Layer 5 of a small transformer language model trained on English Wikipedia (8 layers, counted from 0, width 96).
Take only the direct path to the model's output, skipping the later layers: a vector added to the residual stream pushes a token's score in proportion to its dot product with that token's output vector.

Output vectors of the tokens that the questions are about. A number n stands for n times 0.019.
"il": -5 -21 27 -6 3 -26 29 6 -15 6 -16 -18 11 1 15 4 -11 -24 -40 15 12 2 -23 -2 10 4 35 26 19 19 2 0 1 -29 6 -12 4 27 -20 -18 -8 1 8 3 4 -28 39 -2 -12 -1 -6 -8 14 -4 17 16 -33 9 3 -4 -8 3 11 -1 32 -3 -8 17 15 38 -8 9 -42 37 23 -17 7 13 4 4 -5 3 7 -3 -15 6 -8 0 31 13 -18 17 -9 -1 -46 -7
"`": -20 -31 5 -3 3 34 38 15 21 27 -26 7 -17 44 23 -3 -8 13 -15 -18 4 -10 -37 -27 23 -83 26 18 82 -7 8 0 -15 29 -1 -6 -26 -1 -26 -30 -9 15 -21 -1 -30 5 -58 -15 13 -33 -11 7 27 10 3 0 -23 -17 -51 12 5 -35 1 25 7 36 8 3 -9 73 13 8 -11 -34 15 2 -12 -23 12 39 -43 16 -12 25 -7 -24 81 11 -34 96 -18 -11 26 5 -75 -29
" St": 8 -5 -14 2 -8 0 -26 0 17 -18 -4 19 -7 18 2 -3 -4 -7 10 7 -11 -25 1 -1 -2 -32 21 20 2 -13 -21 1 4 11 19 4 -8 4 10 -19 10 1 -15 7 -12 -12 -36 -2 7 5 -6 17 0 -2 -2 -13 -18 7 -18 2 -12 -14 7 14 7 -4 -30 -3 1 -5 14 6 -29 11 6 -12 32 -4 -3 11 12 11 -19 1 13 -4 11 -5 -1 -5 -6 -1 6 1 9 5
"um": -24 3 11 0 42 27 7 -14 12 6 -21 25 31 1 -23 26 -24 14 3 16 -2 19 -2 -3 29 -20 -21 44 26 14 8 23 8 -7 15 3 0 -23 -2 28 -10 7 -23 -1 -14 -15 32 19 4 13 -12 33 3 7 -8 -20 25 -22 -34 -4 4 -10 -11 -8 -2 10 -6 3 12 33 -9 -5 -13 4 -6 -2 -17 -13 11 9 -10 -30 12 -14 -5 -2 -17 30 15 -9 -5 15 -31 21 2 -26
"00": 19 -3 9 -12 -6 12 -21 7 8 -8 1 31 -1 -23 4 -19 7 15 7 -1 23 8 -21 -8 10 -14 9 -5 25 24 1 -11 1 -2 -12 -22 -19 27 -20 -14 8 20 7 -12 -13 -10 -37 -11 4 3 9 8 32 20 4 16 11 -10 7 25 23 1 0 -25 5 -28 24 27 -22 44 -11 2 -18 -5 -7 -4 2 -18 12 -17 -14 -7 3 -4 17 -36 54 9 -16 15 -16 -11 33 -1 -19 -24
" |": 13 -22 -11 13 -7 -22 -3 -2 -5 -5 -6 -3 7 -9 -14 25 19 24 17 -4 -3 15 2 4 -19 17 -12 6 -14 -9 6 9 11 18 -15 17 -16 -9 -7 12 1 -12 16 8 -4 -4 -36 -4 -9 -6 -16 -2 8 -1 -7 8 12 -9 10 -2 -24 2 -6 14 -3 -9 -11 -27 15 15 18 -15 9 -2 15 -19 -20 34 -30 21 -2 0 2 -6 -2 -8 4 8 2 -17 -14 14 19 2 8 19
" wh": -27 -5 29 24 -2 -7 -8 11 -1 -5 -6 16 -1 7 9 4 13 -4 12 10 -3 -12 4 -2 22 -75 0 -21 31 20 -1 -2 1 -3 -1 14 -3 0 13 -37 -7 9 5 -22 0 4 -25 25 1 -8 19 -11 22 -7 39 -10 -5 -3 -14 -4 -18 0 3 -8 -5 20 -9 -33 -17 -6 19 -34 2 -9 10 7 3 -1 35 10 -18 18 3 17 -17 -28 20 7 -9 22 12 -7 3 23 -9 -10
"ast": -25 -25 -22 -47 -18 -16 12 -29 25 0 4 -16 -16 2 9 1 -15 -1 -3 -2 -6 -42 -5 -4 14 -41 -2 32 33 -1 12 17 -32 -1 -13 7 -23 18 13 -7 -6 -2 -34 -6 -11 3 44 -24 -1 -30 29 -16 13 5 4 -8 1 22 -9 -3 5 -13 19 -12 1 21 -15 24 -15 31 -3 21 5 6 16 -19 -34 4 -29 36 -3 -3 -28 -1 -19 30 18 -24 -35 0 -11 8 19 -8 -24 -31
"]": -16 -5 2 36 10 13 38 2 -2 33 -5 46 -22 21 8 19 10 32 -9 -2 -9 18 -26 -7 31 -43 5 1 23 -37 37 -2 -46 -10 12 4 1 23 -2 -11 -29 12 -26 19 -30 4 -40 0 -12 -16 -12 -12 -10 9 40 0 -12 -1 -61 -8 32 12 3 -19 14 38 29 18 -6 67 10 -15 -27 -16 21 -15 -6 1 20 28 -25 41 13 12 9 3 28 14 -22 52 -39 10 47 21 -23 8
"The": 1 10 -10 22 -6 29 17 -15 29 3 9 -2 22 19 9 -26 18 -4 13 -8 -27 -26 -23 -7 37 -5 26 -10 13 24 -4 -6 5 2 7 -3 4 11 -8 -33 -34 21 -16 -4 10 6 -28 -5 -8 24 -14 10 35 -3 10 15 -1 -14 -45 13 -15 1 3 21 2 19 2 0 -14 36 1 -2 -12 7 2 16 -3 -7 0 15 -8 26 0 18 -18 -16 41 13 -18 -1 3 -13 -19 -2 -29 -37
" was": -35 18 11 19 -6 1 1 -20 14 8 -10 16 -1 16 -19 -4 -8 -6 -37 -3 4 -15 13 -2 -19 -53 -1 6 9 18 26 2 -16 22 -10 -28 -9 -24 -4 -9 -16 -5 -10 -27 13 0 -42 8 -16 4 4 13 -14 -7 36 -7 -23 7 20 2 15 5 -2 8 3 -2 -2 13 -1 4 41 -3 -11 9 -9 23 7 5 -15 11 -6 9 11 35 -16 -4 8 21 5 10 7 -2 20 -1 -8 -6

Output weights of attention head 1. The head adds the sum of these rows, row i times number i of z. A number n stands for n times 0.029.
o0: -7 4 29 -7 -15 -5 -8 13 3 -30 -40 29 38 19 7 29 -20 -22 -24 25 2 13 15 -13 -6 -65 -23 -3 4 9 7 -40 35 -20 -7 -16 14 -8 -13 16 -15 -16 -9 -8 4 -45 4 2 -3 -49 -11 -12 7 -72 4 11 -43 0 -31 5 19 -16 4 32 -19 -8 -9 -13 -21 -14 -32 -1 8 -7 -8 2 27 -17 -10 -7 -11 -14 5 -56 11 21 -56 13 -19 -6 34 -6 -33 -38 47 -8
o1: 26 -31 -3 49 -8 -6 16 -19 -30 11 12 -54 -26 8 11 -7 -15 -27 17 -3 20 29 -19 -94 11 0 3 28 10 17 -25 20 -11 42 -23 21 -6 7 -6 -30 29 -7 8 16 7 26 -1 -22 2 -2 7 -45 15 1 15 4 1 3 34 -20 21 13 6 30 10 -13 4 -16 36 -10 50 -29 -2 0 7 7 28 36 -38 18 27 -20 4 6 -6 -28 9 -36 8 20 -12 8 9 -24 8 16
o2: 15 12 5 7 1 -36 15 -4 16 -14 -13 -20 13 -27 8 -15 29 9 -15 12 53 -13 -26 3 17 18 -16 0 49 -9 -1 2 -7 15 -3 2 4 35 0 -3 8 -13 8 16 32 22 -10 32 -19 -30 -2 9 -18 -6 4 -9 8 18 24 14 -7 -23 20 -13 11 33 1 30 2 -13 27 -15 18 -18 -2 11 3 2 22 -25 -18 -14 -52 -24 -2 -6 24 5 -13 19 2 -24 -4 9 4 13
o3: -10 5 -35 -7 19 9 36 19 -27 4 13 25 -18 -41 -17 39 -23 4 -23 -17 -10 11 48 -13 -12 -2 -8 -2 11 5 18 7 -46 -21 -4 10 -12 6 -28 11 10 23 15 34 24 -18 -9 -8 -16 29 13 7 -18 8 13 -45 13 -4 -1 -14 -2 3 11 -52 6 4 -2 20 16 -10 14 14 -24 -1 19 7 -7 -34 -7 19 16 -3 23 40 10 -11 40 -2 -12 35 -10 -5 34 -15 2 20
o4: -9 -3 7 10 -11 4 7 12 -8 5 16 8 2 28 3 22 7 13 3 -4 -7 -2 -7 -12 38 -23 52 11 -7 7 -12 4 1 -40 9 4 -4 7 -17 -21 -18 -17 27 -9 9 13 -25 -12 -14 38 -8 15 23 -22 22 -12 -7 10 10 39 30 -4 -1 8 -10 11 -17 -12 11 18 24 11 -25 3 4 20 38 10 -17 -11 12 33 27 -7 2 -8 12 11 3 -15 21 4 -22 21 -9 -34
o5: -35 2 -1 4 17 -13 19 15 -19 -13 15 -2 1 -10 -23 3 14 21 -6 4 -5 38 34 -36 15 5 -46 -10 46 -3 -20 -13 7 23 9 26 13 -7 -10 -11 -1 9 18 -8 -15 -19 17 10 12 -16 20 -36 6 -12 -11 -14 -1 3 3 11 -5 0 24 4 25 15 22 1 46 -17 -10 -12 -7 23 42 -13 -4 -9 17 22 -5 -35 6 -9 27 -5 9 -20 20 -5 17 -32 16 -22 -4 22
o6: 8 33 6 49 -4 10 7 2 -29 -13 -3 -9 4 9 -4 -20 7 16 -16 -26 -23 -26 9 -12 1 20 -25 -8 -9 26 2 -15 -2 -27 6 16 -3 -2 5 16 16 2 -3 -32 21 -41 -58 -8 14 23 -6 21 8 32 -46 -13 -26 15 -28 -2 -23 12 11 9 11 -11 8 9 4 5 -28 10 -5 -8 9 24 7 -32 11 20 -25 34 -19 15 -13 41 7 15 -20 -34 -19 13 10 25 2 1
o7: -12 -14 2 3 11 6 -3 36 -22 -25 45 33 0 -2 0 48 -23 14 -15 -17 -35 -2 5 -61 -19 -5 -10 22 13 2 -9 20 -20 -27 11 8 6 16 2 0 25 -24 13 4 -5 -39 -19 3 31 24 25 9 -1 -37 12 -27 -8 -2 28 41 -19 -8 -36 39 -5 -12 -8 -52 -13 -14 46 -13 -26 6 -5 -11 -1 31 -27 16 -6 0 7 45 0 -21 -9 -3 24 -44 -51 18 25 -16 25 7
o8: -11 16 -2 26 8 26 -9 -7 -4 3 40 -1 -24 -19 20 36 -3 -35 0 -11 -1 12 11 -30 -7 3 1 -19 10 -18 6 2 -1 16 -5 18 10 -4 -14 -12 22 -12 35 27 15 -6 26 33 27 -21 7 4 -8 -24 42 -21 16 -16 27 13 -17 4 -27 28 -29 3 17 -34 2 15 14 -1 7 -6 12 -3 39 37 -3 4 21 -15 -3 3 -19 12 -41 4 42 16 -59 19 2 -28 5 -12
o9: 0 10 2 6 -14 19 -23 -9 -26 0 38 -41 -16 28 7 -5 4 -9 45 2 -39 -23 -10 -9 36 -12 38 11 6 9 1 -4 -21 19 2 32 -36 -12 7 -7 30 -20 -11 40 -45 22 42 -29 1 30 7 -12 -17 13 -16 -8 -4 3 -29 23 9 23 -11 22 14 22 -20 -9 -3 3 36 -9 -13 -6 18 -3 31 -12 21 38 -6 10 3 -15 -9 -6 38 16 25 21 -41 2 8 1 -8 -18
o10: -7 18 42 -34 46 -8 -15 31 16 -32 23 34 6 4 -5 3 -43 23 -13 12 3 6 25 50 18 23 -8 2 -12 18 32 -6 22 23 3 0 -4 -20 -14 10 -14 31 -11 7 -16 2 13 39 -21 -12 62 0 6 -17 -8 19 -12 -11 10 15 11 -9 -9 -19 -16 3 -10 -53 -11 -5 26 -10 -23 -3 27 7 -9 22 40 -1 -48 33 5 -10 17 42 -23 -40 -33 -46 37 3 -12 -7 3 21
o11: -2 -16 -15 -2 1 -7 2 -24 45 20 -19 -20 33 -59 29 25 7 16 -11 43 -14 11 18 20 5 5 -21 -5 4 63 -39 -11 11 3 1 4 -14 6 -2 -30 -43 3 -26 -45 -20 30 28 14 32 28 13 -21 8 -32 34 -11 6 -5 25 -19 0 -8 18 -11 17 19 5 20 -10 -8 -29 -11 16 19 -15 24 -15 -27 6 23 46 19 -1 -8 34 -2 -42 23 40 24 -15 2 30 -13 -33 21
o12: -1 -26 18 -31 17 -16 -8 -28 7 15 -7 -16 -25 -19 2 4 19 -11 38 27 6 0 -1 20 -17 -13 -10 -30 17 17 5 -13 35 32 -24 -31 21 22 15 -21 -36 23 -16 -32 -38 19 -2 27 17 18 30 -22 17 50 1 11 12 26 10 -1 -14 23 -11 -49 41 4 11 9 1 -42 -28 11 -7 8 9 -29 -32 9 16 4 5 6 -13 -7 2 2 -5 7 19 12 3 -3 -10 -1 -4 -4
o13: -35 17 -9 2 -9 15 -34 2 15 21 17 20 -16 10 -14 8 1 -15 16 -11 -22 -2 -9 23 2 21 6 -1 5 29 12 -22 9 -3 -7 -5 19 8 -15 9 -10 -5 -26 -4 0 -23 3 7 -2 27 -7 -18 15 9 -8 1 -3 -15 30 4 -10 36 -23 7 14 -21 -24 -9 -12 30 1 4 -8 -33 -14 -35 8 14 -18 28 3 46 4 10 10 -1 -8 42 8 -17 1 2 -20 -16 -15 -19
o14: 5 45 -13 -24 -10 30 -8 5 14 -11 15 29 39 16 -7 -15 8 14 -9 -9 -20 -22 -14 -38 3 -14 -26 13 -27 2 -33 -13 2 -7 7 -14 -62 -25 30 -42 21 -11 -1 -14 16 32 8 -24 -5 4 -16 -15 2 3 -37 -17 -10 -24 3 -6 -1 16 23 12 -41 -14 10 13 -11 12 40 28 -44 -2 7 50 12 -4 54 -37 33 3 9 -3 -31 14 3 -9 -2 -26 -24 -5 22 -3 -20 21
o15: 1 -1 -9 -8 2 -6 -1 8 26 19 16 19 21 22 7 9 -9 16 1 10 -25 10 22 22 31 32 -11 2 10 -1 -25 -3 -13 40 1 13 11 8 -17 -22 13 -22 14 12 11 0 -27 31 -28 -4 27 32 9 57 -12 5 38 2 -36 -20 -21 -43 -7 -2 -7 6 -20 -25 23 -7 0 8 18 24 10 -14 25 22 32 31 -1 -28 11 13 -17 22 34 -8 11 7 28 22 1 9 10 40
o16: -16 -17 -14 -38 4 2 -24 -2 3 -12 -5 -2 19 -20 -29 29 25 20 -14 7 -18 -13 40 -40 13 -8 -20 6 0 7 6 -37 11 -49 34 -6 23 17 2 -25 13 16 26 -24 8 -14 33 -9 -9 -12 58 -7 -2 -10 -33 -9 -10 -19 34 13 -73 -33 36 33 -4 -23 -6 -16 11 -26 7 21 -69 2 10 -27 -6 5 -2 1 -13 -16 -15 11 1 -11 3 -20 11 -18 -27 -11 22 -12 -12 -2
o17: 11 1 6 -32 -9 -3 -4 9 -15 -5 -7 40 6 15 -4 -4 8 32 -38 6 2 9 -5 -39 24 18 -7 13 8 -15 17 2 14 5 -10 -8 -7 10 -47 15 0 2 15 -14 30 -5 4 11 -30 -6 -3 -13 23 -27 2 28 6 7 -4 6 31 -5 3 3 13 5 11 18 -16 -5 -28 -16 -1 -3 6 -18 -14 -16 -15 -13 5 -4 3 -16 12 14 -28 12 -17 12 25 -25 -4 3 4 -24
o18: 34 7 -40 -16 -4 3 -17 -4 -10 44 22 3 3 -6 4 27 -5 -6 -17 20 -20 -27 12 9 18 19 -3 -32 17 -28 -10 -26 -33 -4 -10 35 8 -5 -14 -11 9 9 -7 34 22 -30 1 31 10 51 -9 32 -1 20 -14 -6 -17 7 -6 -23 -43 -7 33 -17 -15 5 -7 -3 -38 -7 1 -6 13 -8 8 -13 37 -17 -36 24 -3 20 -16 29 -17 11 12 -18 17 20 -26 5 -12 -33 6 27
o19: 7 15 10 -4 3 19 6 -14 -31 10 7 -20 -22 -15 6 10 -11 -6 -25 -17 8 -9 11 36 18 -14 -3 -23 37 7 26 18 -30 -21 7 24 6 7 9 -16 13 2 9 2 41 -1 34 24 -8 17 0 -6 -13 -10 -8 -6 4 25 7 4 -6 15 25 3 -5 28 -14 -15 14 11 27 13 -11 -2 25 -32 32 20 10 10 -23 -19 2 9 -40 -15 27 -8 -25 25 -7 19 -33 -51 3 0
o20: 13 0 -20 2 31 -10 -6 -24 26 23 15 -6 -13 -19 6 12 -29 38 1 12 1 25 18 12 29 16 -24 -11 27 6 -7 -36 16 15 -10 -6 -21 28 -12 -33 -43 15 -7 -10 8 3 5 16 -2 7 11 8 -11 -11 28 9 25 11 19 -30 -36 41 8 -7 26 21 26 21 26 4 -12 0 -4 3 4 -8 10 -2 6 29 -5 -12 -4 15 15 8 -67 3 38 9 -21 10 23 -15 25 33
o21: 24 -12 -21 4 -18 -17 14 11 3 -13 -8 -4 -9 5 24 13 10 12 16 0 32 -3 19 -65 -1 -31 -19 42 1 51 -6 -24 23 13 -14 -18 -42 -26 -2 -23 -2 -30 -3 -41 -19 -12 -39 -32 12 28 14 22 24 -4 31 9 -1 3 -27 2 26 -3 29 25 23 9 -25 -12 9 -1 -10 0 -31 21 1 1 -36 0 -15 26 0 -33 14 28 -4 -3 6 41 -16 -24 50 17 16 35 15 -14
o22: -8 4 -18 26 -23 4 4 -28 15 -9 -44 -11 -23 6 -7 17 -4 -29 -27 6 -24 -25 4 40 9 -32 32 26 10 -31 36 -1 11 7 -25 8 31 -1 15 -9 -2 -7 15 24 28 -9 -3 29 -17 6 -2 7 -11 -22 34 35 12 -27 40 -25 2 -26 10 16 16 2 3 -4 -15 15 64 2 -1 -21 7 -14 8 35 30 17 -38 41 -2 7 -15 -29 13 1 -2 -34 -14 18 2 23 -21 -8
o23: -9 35 25 -39 -11 18 -27 -8 29 -14 -14 28 6 12 22 -4 -20 -31 -13 -10 11 1 7 26 0 -6 19 -3 9 29 14 -10 5 31 6 -4 -20 -20 -12 9 -17 -11 -4 22 -6 20 -8 -18 14 -28 -2 0 15 14 9 8 -12 0 -47 2 -23 7 0 24 -18 -23 -33 -22 -21 17 -37 27 9 0 0 17 -11 -10 22 8 -24 27 -2 -16 -25 21 7 -3 -16 -29 28 -2 19 -7 29 8
o24: 0 6 -3 0 12 -6 -25 27 -35 -1 -11 20 26 23 -29 -12 18 -1 -10 -34 24 -2 40 21 -12 8 3 -14 -3 -8 29 -6 15 9 -20 -19 16 5 -15 24 -5 0 -18 -13 2 23 -18 -30 -23 -17 6 5 -1 -5 -30 -21 22 -5 11 4 0 18 3 -14 -32 -13 27 -17 -8 2 15 17 7 6 -24 32 -28 11 -14 2 -26 -16 6 -13 -18 11 6 22 -1 -45 -19 -22 2 -20 -42 16
o25: 13 -31 6 19 21 -11 -11 -33 4 19 27 -22 -13 23 -13 11 -34 21 30 10 -2 -7 -9 -25 -23 -45 13 1 -9 24 4 -26 -13 -19 -1 14 -15 12 -9 -17 -1 24 17 -3 23 6 -26 25 1 16 4 -1 18 10 -24 -11 -7 17 -6 -3 10 28 6 -19 20 40 -9 12 -16 -36 27 -7 -3 1 26 1 -25 -39 -17 -14 -25 37 -26 -15 -9 8 29 15 -1 13 8 32 6 31 38 16
o26: -13 -10 -14 -31 60 -6 -25 -4 -31 21 0 -4 16 -33 -11 -43 25 18 36 9 -16 -2 31 -47 24 40 -19 -28 16 24 15 -9 24 -6 -3 -24 20 -8 8 -10 -25 30 -8 -43 -32 25 -30 -37 3 43 11 13 11 38 -34 -29 44 -1 -31 -12 13 3 5 -29 20 16 -28 -4 -11 29 -46 19 -4 13 9 -3 -40 -7 23 13 -3 -54 17 23 34 17 -5 -4 14 3 27 -1 3 14 1 15
o27: 14 9 -12 14 -6 27 -16 6 5 2 -8 -38 -33 2 2 0 30 -20 -4 -27 31 -14 -20 -10 -1 30 6 -12 -15 -22 -9 -50 -16 -44 -11 -7 -16 -30 -1 5 23 -4 30 8 -14 -16 -8 -4 24 5 14 12 -28 -2 2 -23 -39 -25 23 27 -20 0 3 11 20 42 -7 -15 -26 9 -1 18 6 -7 26 29 27 6 -34 0 16 10 -5 1 -24 -34 4 2 29 -10 5 13 4 -5 8 -6
o28: 23 7 -33 19 -51 8 -18 29 -8 8 -4 -15 5 -10 0 29 18 -19 29 9 -10 5 6 -40 -3 -27 -14 -6 11 -3 9 -5 -16 -14 -12 8 -31 15 -7 9 0 -15 41 37 23 -31 -33 -19 -2 21 -41 -16 -15 2 -1 -37 41 5 3 9 -28 1 29 28 17 -2 -25 3 12 -16 21 -15 -23 -10 4 11 0 -9 -5 18 -26 -9 -18 28 -17 -33 48 20 -13 4 -26 2 10 5 -28 -7
o29: 4 -24 -11 -43 -12 -8 -6 -12 6 -10 5 25 4 26 15 6 -6 5 27 -23 12 14 -28 12 27 24 -2 10 7 2 9 -5 -8 -25 6 -32 -36 41 -47 10 -14 9 -16 -25 -49 -5 18 13 8 -23 40 -4 3 6 3 4 53 12 -4 2 -3 -6 -5 -20 3 -36 -2 -18 -32 7 -48 31 59 33 -15 13 1 2 40 -4 17 -4 9 -9 0 1 -4 -4 20 -1 47 8 2 -18 -42 4
o30: 4 15 -6 -19 -4 9 5 -6 7 -11 -3 6 -12 -5 -3 17 16 -9 6 7 -3 0 -16 17 12 -37 14 9 10 0 1 -13 0 16 19 -12 10 24 0 0 11 -21 -5 14 -12 -23 -16 22 -15 13 -5 -23 -12 2 27 -21 4 -4 -1 -8 19 2 -19 -13 -2 12 -2 6 21 2 19 23 25 -19 20 -10 37 -2 31 8 14 13 3 21 26 27 14 23 -2 47 -21 5 28 -35 -20 20
o31: 8 3 55 5 9 2 31 -13 15 -11 30 20 32 -48 17 9 -27 13 -10 -22 10 -13 -13 -42 -43 7 13 12 -4 27 0 29 -4 -12 8 -3 -36 -29 -9 25 4 0 18 -7 -11 19 -10 30 39 -45 -23 -1 24 7 -4 -18 -10 -13 -10 4 -9 -12 -14 -5 -1 -7 -4 -25 -25 -3 -38 10 5 -17 14 10 -2 19 -3 -14 -1 -6 -8 -5 -19 15 -13 -7 10 -1 17 20 16 18 8 20

Each question shows a token from some text and the vector z that the head gathered there. A number n stands for n times 0.083.

"3": -19 -10 -3 9 4 -11 1 -43 -13 4 0 22 6 -5 -17 -14 36 -25 -30 -16 -3 6 2 20 41 -8 -5 -5 -26 -6 7 -38
Which of these tokens does it push down most? " |"

"ra": 6 4 -2 12 33 -4 -20 3 32 11 7 11 28 23 -1 -20 -8 -10 -26 -5 3 4 5 -6 28 -11 -38 15 -17 2 7 -17
Which two tokens does it push up most, strongest first? " was", "il"

" J": -24 31 9 -3 22 -12 -6 25 14 24 -14 24 -12 21 56 3 20 -9 7 -4 -10 9 6 11 -6 12 -14 15 -14 -21 30 -4
Which of these tokens does it push up most? " St"

"im": -21 -2 -7 11 6 -8 10 -18 7 17 -21 32 24 0 41 2 -21 -30 -2 22 22 0 -15 -32 11 25 3 6 8 8 -14 -10
Which two tokens does it push up most, strongest first? "The", "]"

"c": 10 -25 -12 21 14 1 -17 -37 -1 -2 -37 4 21 26 -8 10 38 -20 -22 -10 2 -10 5 12 20 -22 0 -10 -12 -23 -4 -24
Which of these tokens does it push up most? "um"

"oc": -19 24 -7 6 6 -4 -20 17 12 18 -7 18 10 8 5 -1 -18 -12 -24 6 13 6 8 4 8 0 1 22 1 -6 -10 -3
Which of these tokens does it push down most? "um"

"o": -13 7 4 19 -9 8 -23 31 7 5 7 3 -3 4 -6 14 -9 1 -20 0 19 1 20 29 19 13 6 7 5 3 4 -5
Which of these tokens does it push up most? " |"

"ed": -24 -2 -16 5 20 -3 13 -20 -10 35 -20 13 8 30 11 6 11 -13 -12 19 24 19 -7 -5 -21 -1 4 -20 9 -1 -2 -4
Which three tokens does it push up most, strongest first? "The", "`", "]"

"p": -12 -22 -2 -2 -17 -9 10 -28 -9 17 -4 22 17 6 5 17 -12 -25 -29 3 26 1 1 -17 14 16 15 -19 -20 16 -11 8
Which of these tokens does it push up most? "um"

" ": 12 -6 14 13 24 -1 17 -25 5 -1 -30 15 0 16 23 -13 14 -25 -7 -10 -6 1 25 23 28 -7 -31 17 9 -34 -18 -20
Which of these tokens does it push up most? " was"

"t": -22 -8 -25 14 -1 8 -47 -9 20 -10 30 20 18 8 -7 28 -8 -28 -25 24 7 -5 17 8 16 -6 19 6 -7 2 5 -3
Which three tokens does it push up most, strongest first? "um", " wh", "ast"

"os": 6 0 -8 26 -16 9 -27 2 13 -15 33 5 6 15 -23 8 18 -11 -43 0 19 -31 10 2 31 -31 25 -16 -19 7 -22 7
Which of these tokens does it push up most? "um"

" an": 5 -3 0 -1 18 -15 -12 -17 0 17 -25 25 18 -12 50 -5 -24 -17 22 31 20 7 -8 -5 2 26 6 6 11 -16 -4 -5
Which of these tokens does it push up most? "The"

"ut": 11 -25 -12 22 39 -4 -4 -30 15 16 -29 18 11 21 5 -6 -5 -36 -38 12 23 6 25 -20 -5 -18 -22 -15 -15 -11 -33 6
Which of these tokens does it push down most? " |"

" c": 2 0 20 2 10 -1 -46 -12 19 15 -10 11 23 -25 48 5 -18 -24 0 52 -15 10 4 -15 13 10 -13 -9 -3 -12 -12 1
Which of these tokens does it push up most? " wh"

"ce": 5 -16 2 -2 17 11 -15 -27 0 7 -26 27 18 -5 25 0 2 -28 -7 28 0 6 -1 3 -2 6 20 -12 -5 7 -5 -3
Which of these tokens does it push down most? " |"

")": -22 12 -3 12 36 -1 6 0 -20 10 -28 -11 2 23 10 -25 34 -13 5 -4 -16 -17 10 12 28 6 -9 29 0 0 0 -9
Which of these tokens does it push up most? "The"

"ct": 5 -10 11 19 9 -4 -18 -18 2 23 -13 23 23 10 8 -3 4 -38 -6 23 3 12 -4 -2 -4 -4 -1 -25 -6 11 -22 -7
Which of these tokens does it push up most? "ast"

"ar": 3 1 19 5 9 -2 -46 -7 19 16 -6 7 17 -28 43 0 -8 -26 -4 63 -15 14 8 -14 15 4 -21 -16 -4 -12 -14 3
Which of these tokens does it push up most? " wh"

"ip": -18 12 12 10 1 -2 -12 20 8 3 3 -16 0 16 4 17 -7 -3 -8 15 21 -6 18 5 0 31 0 15 -9 10 -8 -12
Which of these tokens does it push up most? "]"

"-": 2 -10 -10 12 11 -7 -11 -43 -3 -2 -40 -7 16 22 -14 4 45 -24 -28 -22 -4 -11 9 22 34 -13 3 -2 -12 -31 4 -31
Which of these tokens does it push down most? " wh"

" A": 7 38 9 -12 26 -4 -26 26 -8 20 -20 9 10 19 48 -1 30 -10 18 -13 5 1 -16 -18 6 1 -11 34 -3 -17 9 5
Which of these tokens does it push up most? " St"

"y": -10 -3 -1 -16 45 16 14 26 21 -8 -30 -3 13 16 16 21 -19 -18 -14 15 -18 -11 18 -1 -2 2 -14 22 -12 -17 9 7
Which of these tokens does it push down most? "ast"

" W": 4 -3 -5 30 -6 9 -25 -1 7 -2 15 17 -2 12 -13 3 0 -5 -42 6 21 -13 11 -6 23 -25 14 -24 -16 4 -16 0
Which two tokens does it push up most, strongest first? "um", "il"

" and": -23 -11 22 4 17 8 -5 -2 4 -10 -35 17 19 6 22 15 21 -8 -7 6 14 -6 32 -15 -17 -3 4 2 -26 11 3 -5
Which two tokens does it push up most, strongest first? "il", "ast"

" |": -33 10 18 -1 4 16 30 -20 22 -16 -19 5 34 27 -14 -7 15 -28 -3 -17 -14 9 36 51 57 6 -6 22 -7 -68 -11 -35
Which of these tokens does it push up most? " was"

"8": -9 -7 -2 22 38 17 16 -39 -2 -4 -4 17 28 15 2 2 46 -27 -16 -18 -11 4 -5 32 49 -8 -2 4 -5 -2 -3 -27
Which of these tokens does it push down most? "]"

"1": -35 -22 -3 34 2 -3 -26 -35 -7 -16 -7 23 22 -24 -6 9 5 -9 -20 -1 18 -13 -8 9 23 -14 25 -19 -12 7 -3 -24
Which of these tokens does it push down most? " St"

" s": 40 25 13 -3 46 23 -27 -5 31 12 -39 4 4 -13 65 10 -11 -20 17 29 -56 -38 18 6 -10 38 -3 11 16 -19 27 37
Which three tokens does it push up most, strongest first? "`", " wh", " St"

"5": -18 -10 8 -7 0 -24 -16 -28 -8 -4 -37 -28 4 5 5 13 -3 -27 -5 -8 -6 3 9 -4 16 10 6 -2 23 -10 0 -18
Which two tokens does it push up most, strongest first? "`", "The"

"or": 20 -1 -3 0 15 -10 -8 10 10 1 7 -9 3 14 18 20 -12 -6 -7 22 -8 0 32 12 5 9 -11 19 -15 -18 8 12
Which of these tokens does it push down most? "00"

"d": -19 1 29 16 4 12 -19 9 4 14 -14 21 13 14 24 18 9 -18 -8 6 2 -5 34 -14 -6 10 -1 17 -20 -2 -3 6
Which of these tokens does it push up most? " wh"

" G": 8 -28 6 27 2 -4 -20 -11 -14 23 -8 18 35 31 0 8 -6 -15 -39 20 7 -8 23 15 15 -15 6 -15 -12 -10 -18 -8
Which of these tokens does it push up most? "um"

"6": -22 7 -15 20 14 15 -8 -34 -8 13 2 19 26 13 6 2 28 -29 -13 -30 -11 2 -6 37 52 7 20 12 -8 -3 10 -49
Which of these tokens does it push down most? "il"

" of": -16 -17 -3 -5 21 -1 9 -24 -21 3 -24 17 17 2 23 6 -5 -43 -2 -4 10 2 -10 -12 1 14 7 8 0 11 0 0
Which of these tokens does it push up most? "The"

"l": 8 -6 2 -19 9 -9 -22 26 2 15 -19 -13 0 -16 26 11 5 -16 -7 41 -22 0 9 16 23 7 -17 9 -11 -31 -1 -3
Which of these tokens does it push down most? "00"

"7": -24 -13 -4 11 1 -11 -6 -40 -13 -9 2 17 8 -10 -19 -6 34 -24 -29 -19 -5 -4 -1 19 50 -8 4 -9 -26 -8 7 -36
Which three tokens does it push up most, strongest first? "00", "ast", "um"

"\n\n": 1 -10 -28 26 51 -37 -22 -73 -52 8 -52 38 61 19 9 -47 38 88 -22 -30 15 26 -30 6 -42 -34 1 -69 18 -4 -25 -33
Which of these tokens does it push up most? "00"

"er": 15 -1 3 -8 26 20 -5 -5 11 8 -24 30 25 6 33 14 -5 -28 -16 23 -17 -17 14 6 0 19 12 4 -6 3 -3 1
Which of these tokens does it push up most? " wh"

",": -14 10 -18 8 33 -27 16 -24 -42 11 -34 0 17 27 18 -42 22 31 -17 -12 3 14 -23 -10 -6 -24 -9 -10 18 -23 -27 -10
Which of these tokens does it push down most? " wh"